Layer 4 of a small transformer language model trained on English Wikipedia (11 layers, counted from 0, width 64). Numbers have three digits each and are written without spaces.
In attention head 1, each number of a token's query is one row of weights dot the token's vector x. The head spreads its attention over the tokens so far by the softmax of query dot key.

Query weights of the head. A number n stands for (n - 500) times 0.002.
q0: 494389567533496632518372593456367584526510557553635406485660559407326329454548504559470684286559495468393548448447561544514398521624732323521506635516539517436336310511564541405620506535475513
q1: 600472462635571550529392360674380537425588649567561513495566487583655380474485405418320463558459537492523709473484503572456520525483580492663459670427620414520571392405479591523442363548376344
q2: 374435477504604443528576588282641512586516405409585506594601507419453621482662510654398634402542473281370408537493395448500346454514509476280528540512652535420528357438580546420577488424587612
q3: 516640509437501478509505528443572494455518315495681568549575538552383502579726432615453490505564538530451444508504620539400442340513649507450537438536571527637583312515526520430688605616441454
q4: 526334548428547526606423599379559622552605313584549432453640419540355615613676493552559497364514369489447424464392480525592494399436353585496533341568467507535501366503575417525731349391538574
q5: 550540599482518551507480425654346649414587530481426463632363489568531472548469425455561398566566487645332533561501567441463628492473550574550372523564395443412462548449507623540455360522423405
q6: 629549531509419490419518358629289512418453516702379527383393487528551498516366541479645443695455429585581534510487550481528702590404440527612441554539369449474508515556384506585458347500481365
q7: 600441636490502625458478546564400655428469513548614560537460543410345448538637412726435546385575530486445454422441486388605526503420617401436413601538445262385505397459397511491566584659311451
q8: 312510433542516549656545593364685455556548519398620453687506504481429496562626476533436520353552534433309456477409524515369263439464684404364487368485616542421524521476621539378528592459479583
q9: 630523646450465468591513608462427442575610405623355496468509337660673519454480520410644396584410416589568430524363585439592568438733414465734582416620320430453442663603496409678588566538615438
q10: 629458765402396541590445460663453323408629438457387982367372526615425303480398717538743473650782369452641330810507629437535808723694315716671553519428333547471499559356630430683601437729622582
q11: 563550290459432479404678470580496509414406596603366559506498497469583562514416459439415478543443521633649520412590337488490653522403381620504372509371419418514585665520428425532330585424388450
q12: 524378586413524522518471465374436492662535416389483439441427429485382526595507570568739367515507376463434311701316512384486526499361334549447602367584446633500475471522652417554702259478575595
q13: 625588498489531454567446584570523411506374497645617589407655453533373433382481505504469501496511553582634449444522704536632466457607576466539428450497459387562497572578489406608603586644493446
q14: 432624409452514448530725475187459480443538595301524550472479500473655652489532453565423581538448506448513515619535337536341502392489665421451567551576578676458453446523580491395450612484520569
q15: 680486571482463372441416453608411524486597525651486632359493483589628453452470416402457533648495456559588638419538431539650656483559436555691499584453519379549576442420301526609480489573466338
q16: 505358382606416485506401502721464433607635641553574490524605492474505260443422494413438532449503476455497560468451601651529529608603529512528430622330615637469427445482610513465521262378567499
q17: 414407454561699439542582377366614611484297487365572313606533328420517638448599412490371504356274654642478582368528422516310231374405556399370306365611518599669597495514644605502493566201535596
q18: 409565392512517571448558463508502456348326588320599400557387617355474538463480489721400399408572560465480427575471476448362378530381570447389424624527419489486338459465548531429416567585371511
q19: 529351639575477593496362360566359633579504595471510447521482467493401458502456459384625574558473487442449551552407534510545447686430343621393506497418577486456496463425590482519580244344591633
q20: 555514399490506503442478511592500462561453412654401499423496495617567602472480616433597537640406566704584465477581497416547591519490379533581525415549418400553523624497336403583481643547459475
q21: 591605572461416619456576572445506560545372481238527507475468588373455417619630472438488622418521629427479480576707423346556567530515602407350584506441534490473550547511494501406474663472568496
q22: 360464542471619473658490516583769481571343325499573542541530515469400466555555572506526628542500645631503460463678719419539437543444555409328453417320616393535626583424510638525583757437637527
q23: 350500250442484605389532504636485500355352602637450492613557662430515461418484471546428475429459491778610539345484445479481531464596579511524462667432418519555346560518421475528348650583290498
q24: 461400639387572474546459539292498518520516263349501423369603360443258577594560454494589579395426477577543388537397566567516372478461292540452512372603368579608486283541643502556761494460672543
q25: 432519421557435640649591533395732588523352644263634413591551572205333388640597333500400549200493588456448574404513504460503367466431601352321418517399594471486476411546681575403545549307467574
q26: 426613641501549376724584441240494530547427588322662517495534424375443445532529542557473561334503565474561537545509522553392399433661675317507468535587523686553502495591722596527591618338526634
q27: 406372343612528517529507475534599477588517493528667384437615451354549440360430598547353554470379537460512551483389641496529381447582548376442547528508576454398458308470506452567526349406457434
q28: 475569562482565561590341497446337556456435476504431392479384370658592658402462528409672367511450495502499494461398501541547504463489473470731459337677366535435309801549495494574463549505563494
q29: 664476626415464495488562538391560434569570420526487612447681444571311434500528547462499607518444531601529464522468448414488401446553511431595586455492469507718516333533474448501724575662496404
q30: 355584444480448649486451517432367542328413483406627405400397431436530570446575384591516432447384498515656502428472621677586390483517583459507506383531437616501262498551537379527537558412512577
q31: 374390433530618526394474547677643492508569360609542581392543479607614550429589438626473551455492533678483494454668532462420464438501582456589466545556525409527533415433519420491421595568420471
q32: 385682480502523489572653545444523505371407442486598500520669444376299356477488498660376722423566566592525559482471534522330344416531726396400407463518434532669483348510593550507674729535328517
q33: 486319365552486380393380389657354558480465595478501477484338561439540602494418513522588489509465441405478502478568357498542539635195358488404445437476602388494645554481341512385315217503458510
q34: 479484496541500460546567517537699497508421505430594511574634567318340368477544449624399665331624551368479488503470449525470335531614555480405449699529548511506424367442579523506486558497398516
q35: 427560610547498529524422467468595508551509535445531512482482699551641414474430546450512453505545537315423593618585403370474516459593663482426633513474610399448563380490557720447480574568440442
q36: 344445345512518541563511566412633495518509575276644467622470530410494496500603537489475496321545542465498411513488419409426313481514583405433525494498568505506440609459628509419494591482443617
q37: 577618523483554436577648491499642526616672434420551616640688393534415430472593586445418627492539469531481532539464460376399392422567605501390584371571434656537713333522629439464579458491452530
q38: 539662555487377639562523500381576501467500631505473448614552555541326362571572474312547479334562471545523581360243432478483426513660470494636605411439514451564486550450665591589560663411527569
q39: 517474265499445648405501500744445523466392634532674408541527588306552381535546440589249480356490581555512526369479430404620531560515594451536428726483616354435454467471452484544415530514231338
q40: 354486560493531521519622460279659532483450646355463508559466557481650631645584352544366348469470362284472514465402297582536626397409412599382550489468593634429463534489577511407398422392449671
q41: 594430449504560472620452470411562333650581402444468497407539382536506478539433577426575480540445557604554345564453591439454292534562441412512485467572452653612472387548665504447769459553632443
q42: 465592510535483518555590473441676510543510637328597549597519572443446339503574473499343578367607580552454570501599513486485382475562708437377509569382608524541509483441664535441489557449384542
q43: 600562574484421433524515459359543558545601466627461413545577684586571415530516548448466597575530366240285555560425416479551569399613492567485695568540672546409623332513527599511560521474571502
q44: 506388407548477394475545462517619536648620468463489549588537263357535483578552462528448454330508532600526505482443437378527579631480305523550372755497472519451543531405445448645510296292490274
q45: 402492485510506624519427425539695551538603460452511399513569694482621437536481529472503643524534429311410498602421404416556564473700508500465634741549642460328519366472578518582576583475539455
q46: 742352599566552513571300488678365575643599558646510568394632435613484476362429594471590548567497500515576464511594570493638537589624498369606426593631461411450474448588446475575585413628535428
q47: 590499643381496383472397500264541499575512451338459439347402459618476607452472523362633422595436447513510532483566485480561341446446384479584646237424496543664471559471429475463566481450676453
q48: 608339595489575479626328426443327541517691393601359675448453437796529545477376619509686484674591362602397389645521357371538623526456327492860533588759349521555412511465525386589436402744517479
q49: 553575516532595699598564584398505595386291562353668387435601718327454377507485366603219588531432680443408596501527536560335485352571725449550467583546554387513508283479501592459541697516267447
q50: 583554381581458640452454503566563535431476542453652488550547689399326375501592575561414561271668519370444543520515459423524418464509580472518467572516484347493436422415476472403449446595201564
q51: 547508539501624440678402559516472576511475528553556507549597489591365444427464537601537633419528571608484454500493686603520448453704631328696344624633461510388396572608598543567608647544557577
q52: 434546436422593535544553515284522553447514547290469364605482500486473618523545531538567445507524478493422445525525428512364264449369524415454531332620480656517444564519650501414500589388512653
q53: 358349392490518394541552559405561499425500463480611477442554476393379570409539525645373545416574452414451371450455430724484317496580466525433362511519534529501396311505553522351535418489430625
q54: 497458474467606502618427578542654488578553491604464614625586357719501519477564563414543410481461528799526431377536602421500396404517636420568420372574340510515545583510552446498532642541464531
q55: 527544438497464381516513566386698393581617441406530546505723404491410407511556522555418603382545531522463442548558442546357338450634490424486495634587456649626483265514624483476671514593538477
q56: 309453506467537416729457542421624471486603296449559455622521514576552493499547650462397609340508492432424475479453525479443368370636604358585570406549715533519513421488594613381656590429617556
q57: 478522205499519495475541565685569473399535456495490466520582656449746413489440461528281616505450627472520494485570340413376579400561571456522550658526649394490595427489456549497411699530363372
q58: 522356513496557467565384538483665458708615493502547549649662426552379515489610506475506624341518591593482470475452587390559353433695532354478552634599411565464420380507627425470619548616611656
q59: 440448361433510722409551569608469516336370439421600463489434561327476485538582585745415499425479523587479434522571490309524532527403568444487453598539397361492430374431449500436441621529306393
q60: 334328342508484454452569535502647405573408341511460411449534512429321539400402678472502608390525517505569359452547595618499417549572398505413433474441527672569419506515524401411499426462652613
q61: 530437593435349527354455554549248692378584448523391484459514534529456340598353488428499519412495456491406584470416291542511697546557368622691564671487579360487492540458428460505401407593451440
q62: 713481673443500455497486446731431433501713506839405819476406499739555498475457542614603369711707319497523341626570516478556723592589416683752431572559308293389448596428465452595530335785516374
q63: 531574607520488523505500453574385663443554590460543534558463582472540339570472435493469502396620480492439603492472452412427603516616649506473590565448547481371596403450578646450496441558410426

Each question shows a short text with each token's key, already scaled and adjusted for position as the last token sees it. A number n stands for (n - 500) times 0.012.

Then comes the last token's vector x. A number n stands for (n - 500) times 0.02.

0 " Mid": 538519501499500485499503532494130495470501505481502643504499496498498506499610526571502497541499536499500500501499500533503499503500498499500497380578500512505500500501510519505499498476306494
1 "west": 536520500498499485500500525493124497469499505486504644503500499501496508498609524571503496541499531502500500501498500536500499503500499499501502378575502509504499499501508521504499499479300495
2 "ern": 533522500498499485500500528494125498468500505483504643502501498501496504497610524572503495539499529503499501501499500535501499502501498500501499377577502510504499499500509522504498497478303495
3 " center": 540519500498498483500501524496138497469501506481506638501498496500495508498609530570502496539499532500500500500498499533504499502501495499501496379576499514503500499500509520504498499481305494
4 " for": 536519500497498485500502526496150499471501507479507635502499496501494507497614530570503495539498531501500499500499499536505500503500500500504488382578500517503499499501507521504497498480312493
5 " manufact": 535517500498500485500505522496149499471501505483505638501498495500493505499614529569503495542498530501500499500499498534506499501500500498502492384576501514502500499500506517503499498479315493
6 "uring": 535519499497498485500501524496149499470501505479505637501500497502494505497613529569504494539498528502499499500498498534504500501500498499505492385579501516504499498499506520502498497480312493
x: 460479547776465559484550515488506466519516493500432642543501518496510496644497479529559520483624482511505477493473486535520514558499541553485484506504538553494537510877553536532508493501479565
To which token does the last token give the most attention? 4 " for"

0 " Mexican": 532518500499499487500500526493149496472501502485503637502499498498500506499601525567502496536500529501500501501497500533501500503500498500499502382572500509503500500501511521503499498480313496
1 "s": 535518500498499486500501521494152497469501501487505637500501499500500505499598525566504498538499527501500500500497500535500500502501498499503500381572500511503500499500509520503499499483316495
2 " started": 533517500499499487500502522495167497472502505485504631502498496502497504499606531564503497539499529501500500500498499533504499503500498499502496382575500514502500499500507518502499498479321495
3 " arr": 532516500499499489500502524497161497471502504483504631502498496498496505499598528567505495539499532499500500500499499530502499501500499499500494380573500512502500499500507516502498499477321496
4 "iving": 533517499498499488500501522497162497471501504484504628502499496501496504498604527564505496540499526500500500500497499532504499503500497499503497383576501513503500499500507516503497499481322494
5 " after": 533517500497498487500502525496177499473500507479505627503499496501495508497604530563502496534498531501500500500500499532505500503500497500504488391571500517503499499500507519504498498481326495
6 " 1910": 532514500498499487500504526495175498474500506477502624504496496501496506497603523564500495533499527502500500500499498530505499502500494499502489395571503513504500500499508518503500498478331495
x: 502509496685486564492528470490480480502541553496362587585546499462480482582541424498552492494616477485476490524441509532479507513527500571513517483471504531520511499940510542565522516498513527
Which two tokens does the last token look at most, in order? 5 " after", 6 " 1910"

0 " in": 536520500498499484500500524495141497470501505484506638503499498501498505499608528571501497541499529500500500501497500537501501503500500500501498373579500511503500499501508521503499499480306495
1 " the": 536517500498498487500503527495141497470500503481503639504500498502500505499610526568506495542499528502500500501495500536500500502500499499502499377573500512503500499499509519503500498480308495
2 " area": 538518500497498482500500522495145498468500506483504636501498498503497510498608527568503497541499527500500500501497499533504499503500496499502498381577500512503499499500508521503499499481305494
3 ".": 538517500498498483499502529494159499470502504479507629501498496503499509497617527567499496537499530500500500501498500537503499504500498500501488376574501513502500499500509521504499499480315494
4 " The": 536516500497498486499503530495159498470500507478503632503499496503497507497615530563505494540499527502500500501496500533504498503500497499503495386572500516505499500499509518504498497480316494
5 " small": 535517500498499486499503525496156497473502506480504631503499495500495507497612529568505495539499530500499500500498498531505499503500496499503495388575501516504500499499507517504497497478317494
6 " settlement": 537517500497498483500502523497163497471500508480505627500498495502493508497607529565502496537499525500499501500498498530507499502501493499504494392574500515504500499499507519504497498481318494
x: 506504510713486559524545497548494454476534516525431614571516490499491495614528474510544519499572486482481474533417521542472524579488500589465484467496470494515539520896559507581515496481462500
To which token does the last token give the most attention? 6 " settlement"

0 " and": 535520500498499487500499527495137497470500503481507644503501498499498507499609525572503496542499531500500500501498500535500501503500499499501496374580500512503500499501507521503499498481302494
1 " politician": 536517500498499486500501524495142497469500505485506638500498497500496509498609529569502496541499530501499501501497499533504499503500496499500495376577500512502500499500510521503499499484302496
2 " (": 533520500497498486500501527496144500467501505481505637502499496500496507497613527567504493539499527500499500501497500536505498504501497500500491378576501513503500499499509521503498498482315495
3 "19": 532519499498499488500501525495131499468500504483505637502497498498495508498604519569504495544499523503499500501496499537502499501500498498502495378572502510503500500499508521503500499479314494
4 "59": 532519500498498489500501525495129499468500504482505639504496498498497508497604520569503493538500525503499500501496498536503499502500498499501491379576501512503500499499509523502499499480315495
5 "–": 533520500497499488500503527492143498471500505479505634504502495498494506497608520569503493541499526504500499501497499537506498502500497499502489384574504512504500499498506519503498499479318494
6 "2015": 530518500497499488500503527494142498472500506479503635504497496499495504497606522567502493534499523503499501501497497534508499502500496499503491385575501512503500500499508520503499497476323494
x: 448522484719446569500545513516483513468530544476368523600554511467518477526527440508584517497641436505489488538447528477473523510530503532519527496451485540505510517915487516540489517484508508
Which two tokens does the last token look at most, in order? 2 " (", 5 "–"

0 "ited": 537521499498499484500499524494111496467501502489506648502499498501499503499617531573501498542499531501500500501495500537500500504500501499500506365585500510502499498501510522502499498483290494
1 " by": 539521500497498485500501526494123498468501503482508649503500497499498509498620529574502497538499533501500500501498500538501500503500500500503492371582501515503500499501509523504498499482296494
2 " a": 541517500497498485500504529496123495468502504476504647504499496500499505498613531574505495543499532500500501501496499536501499503500497499503496370578499516503500499499511520503499498478302495
3 " number": 540517500497499483499503522497125500466502506483504641500496496501495513498617531569504498547499531499499500501498499536503499503500496499503499374578501515504500500500509520504499499484303493
4 " of": 539520499497499483500501525495129499468501505479507643502499498501494510497616527573504496543499531501500499501498499539502500502500499499505491377580502516503499499501507522504498499479303493
5 " Al": 539522501498499484499502532496127496469502507479504644502500495497495505497610529572502495536499533500500500500500499532506499503501495501504490382579500518504500500500510521506496497474314494
6 "go": 536521499498498486500503529498126496468502505480504642500499496500494505496609527572505494536499526502499501500500499535504498502501494499505492376579502516504499500498509520504496496478309495
x: 479517529755482530503553504483501480468515567515456598528549485520501502585510484517549516515604493501461453518445484508492528578490411589518416486485515558537467490924495485506497493497479497
Which token does the last token look at most, and with what share of its attention? 5 " Al", with about 30%

0 "ordin": 535518499500499487500500524492142498469500503488506636501498498500496507500603524564501498540500530500500500501498501534500501503500500498498503376576501507503500499502508520502499499484310497
1 "ation": 535518500498499485500501522494143498470500504486504634501499499502497508499603526567503497539499527501499500501497500535501500502500498500501501380576501511503499499500508521502500498485309494
2 " Council": 538517500498499484499502525494151497469500507484504631500498497503496508498601528565502497540499528500499500500499499532504499503501496499501498383571500512503500499500509519504499499481313495
3 " ;": 532517500498499484499502527490168499472502504480506624504500495501496507498617524562499495539499527503500500501497500533506498505500496498501494380571504511504500499500504517503498499478324495
4 " 2012": 530515500498499486500504526494158499472501506479502632504496496501498505498606526564500495534499529502500500500498498533505500503500496499502493384572500512504500500499509520502499498476325494
5 "–": 533518500498499487500504528492162498473500505478504628504502495500494506497607521564502493538499527503500499501498499534506498503500497499502490388570504512504500499499505517503498499479327494
6 "2015": 530515500498499487500504527494163498473500506478502627504497495501495504497606524563501494532499524503500501500498498532507499503500495499503491389571502512504500500499508518503499498477331494
x: 465507499711443570513547508517481514467535534487363539584574511469500480556533445504590523497645451509479487542443523482485506483531508539521507500453472535506499500918502515542496524491515525
To which token does the last token give the most attention? 3 " ;"

0 "s": 539520500498499484500501525494120496467500503483505647501500498501499506499608527571503497542499529501500500501497500537500500503501498499502500371580500512504500499500509521504499499482298494
1 ".": 539518500498498484499501529493135498468502502481507639502499497503501509498618525571499497540499532500500500501498500540500500504500499500500491367578501512502500500500510523503500500481302495
2 " They": 537518500499499486500503527494139497468502503481504647502500497498499508499613530570504496545499536501500499500497500535501499502500499498502491373580499516503500500500507520503499498480301494
3 " were": 537517499498499486500501525496146497469502505478505638502498495500497506498614531569506495547499532500500499501496499534504499502500497499503491375581499518503500499500507519502498499480305494
4 " all": 537517500497498485500503524496137500468501506480504640503500497501496510498612529569505496546499535501500499501498499536502499502500497499503494379577500516504500499500506520503498498480305493
5 " abs": 536517499499499487500505523497138500470502505485503635502496495502493507498611528567506496542498533500500498500499499537506498501500499498500490376581501514502500499499506518502500497481311494
6 "or": 532519499498498486500502525495132501468501504482506645501497498502494508498609527566504497541499531502499499500499499538503499502500498497502491375579501513504499499500507522503498499482306492
x: 480472526851506524524527501483563497493454527530410581533546521492483473556489484513604503500625482520460473567438503532564506564508475547509499511513490505485502504865453510484514462481503493
Which two tokens does the last token look at most, in order? 3 " were", 5 " abs"

0 ")": 535517500499499485500501526493142498470500504482505636503499497500499509499610526567500496539499530500500500501497500534502500503500498499499497373577500509503500499500509521503499499482307496
1 ",": 534518500498499487500501526493153499470501503481506641502501498501500509498613528568501496540499530500500500501499500535501500504500499499501494373573500512503500500500508519504499500478309495
2 " Federation": 539517500498499482500503525495149497469502506483503631499498497502496509498605529566502497542499528500499500501499500533503499503501494499503499383572502513504500500500509519504498498481312494
3 " Council": 538517500498499484499502526495150497469500508483503631499498496503495508498603529566502497540499529500499500500500499532505499503501495499502497385571500514504500500500509519505498498480313495
4 " (": 533519500497499486500502527496159500469501506479505630502499495501494507496611527563504493538499526501499500501498500534507498503501496500501489384573501515504500499499508520503497498481325495
5 "1993": 529517500498499490500503525495149499471500505481503632504496496498496507497604520565502493536499522504499500501497498534506499502500496499503490387574501513504500500499508520503499498478328494
6 "–": 532519500497499488500504527492159499472500505477505628504502495499493506497606520565503492539499525504500499501498499535507498503500496499503487390571504513504500499498505518503498498479328494
x: 452515502714482588503569542466525490514498527545368586574533474471527515613509485505547470462592415526481482524521516516471579523540504480525531464477469472511542518920499502488510493516509456
Which two tokens does the last token look at most, in order? 4 " (", 6 "–"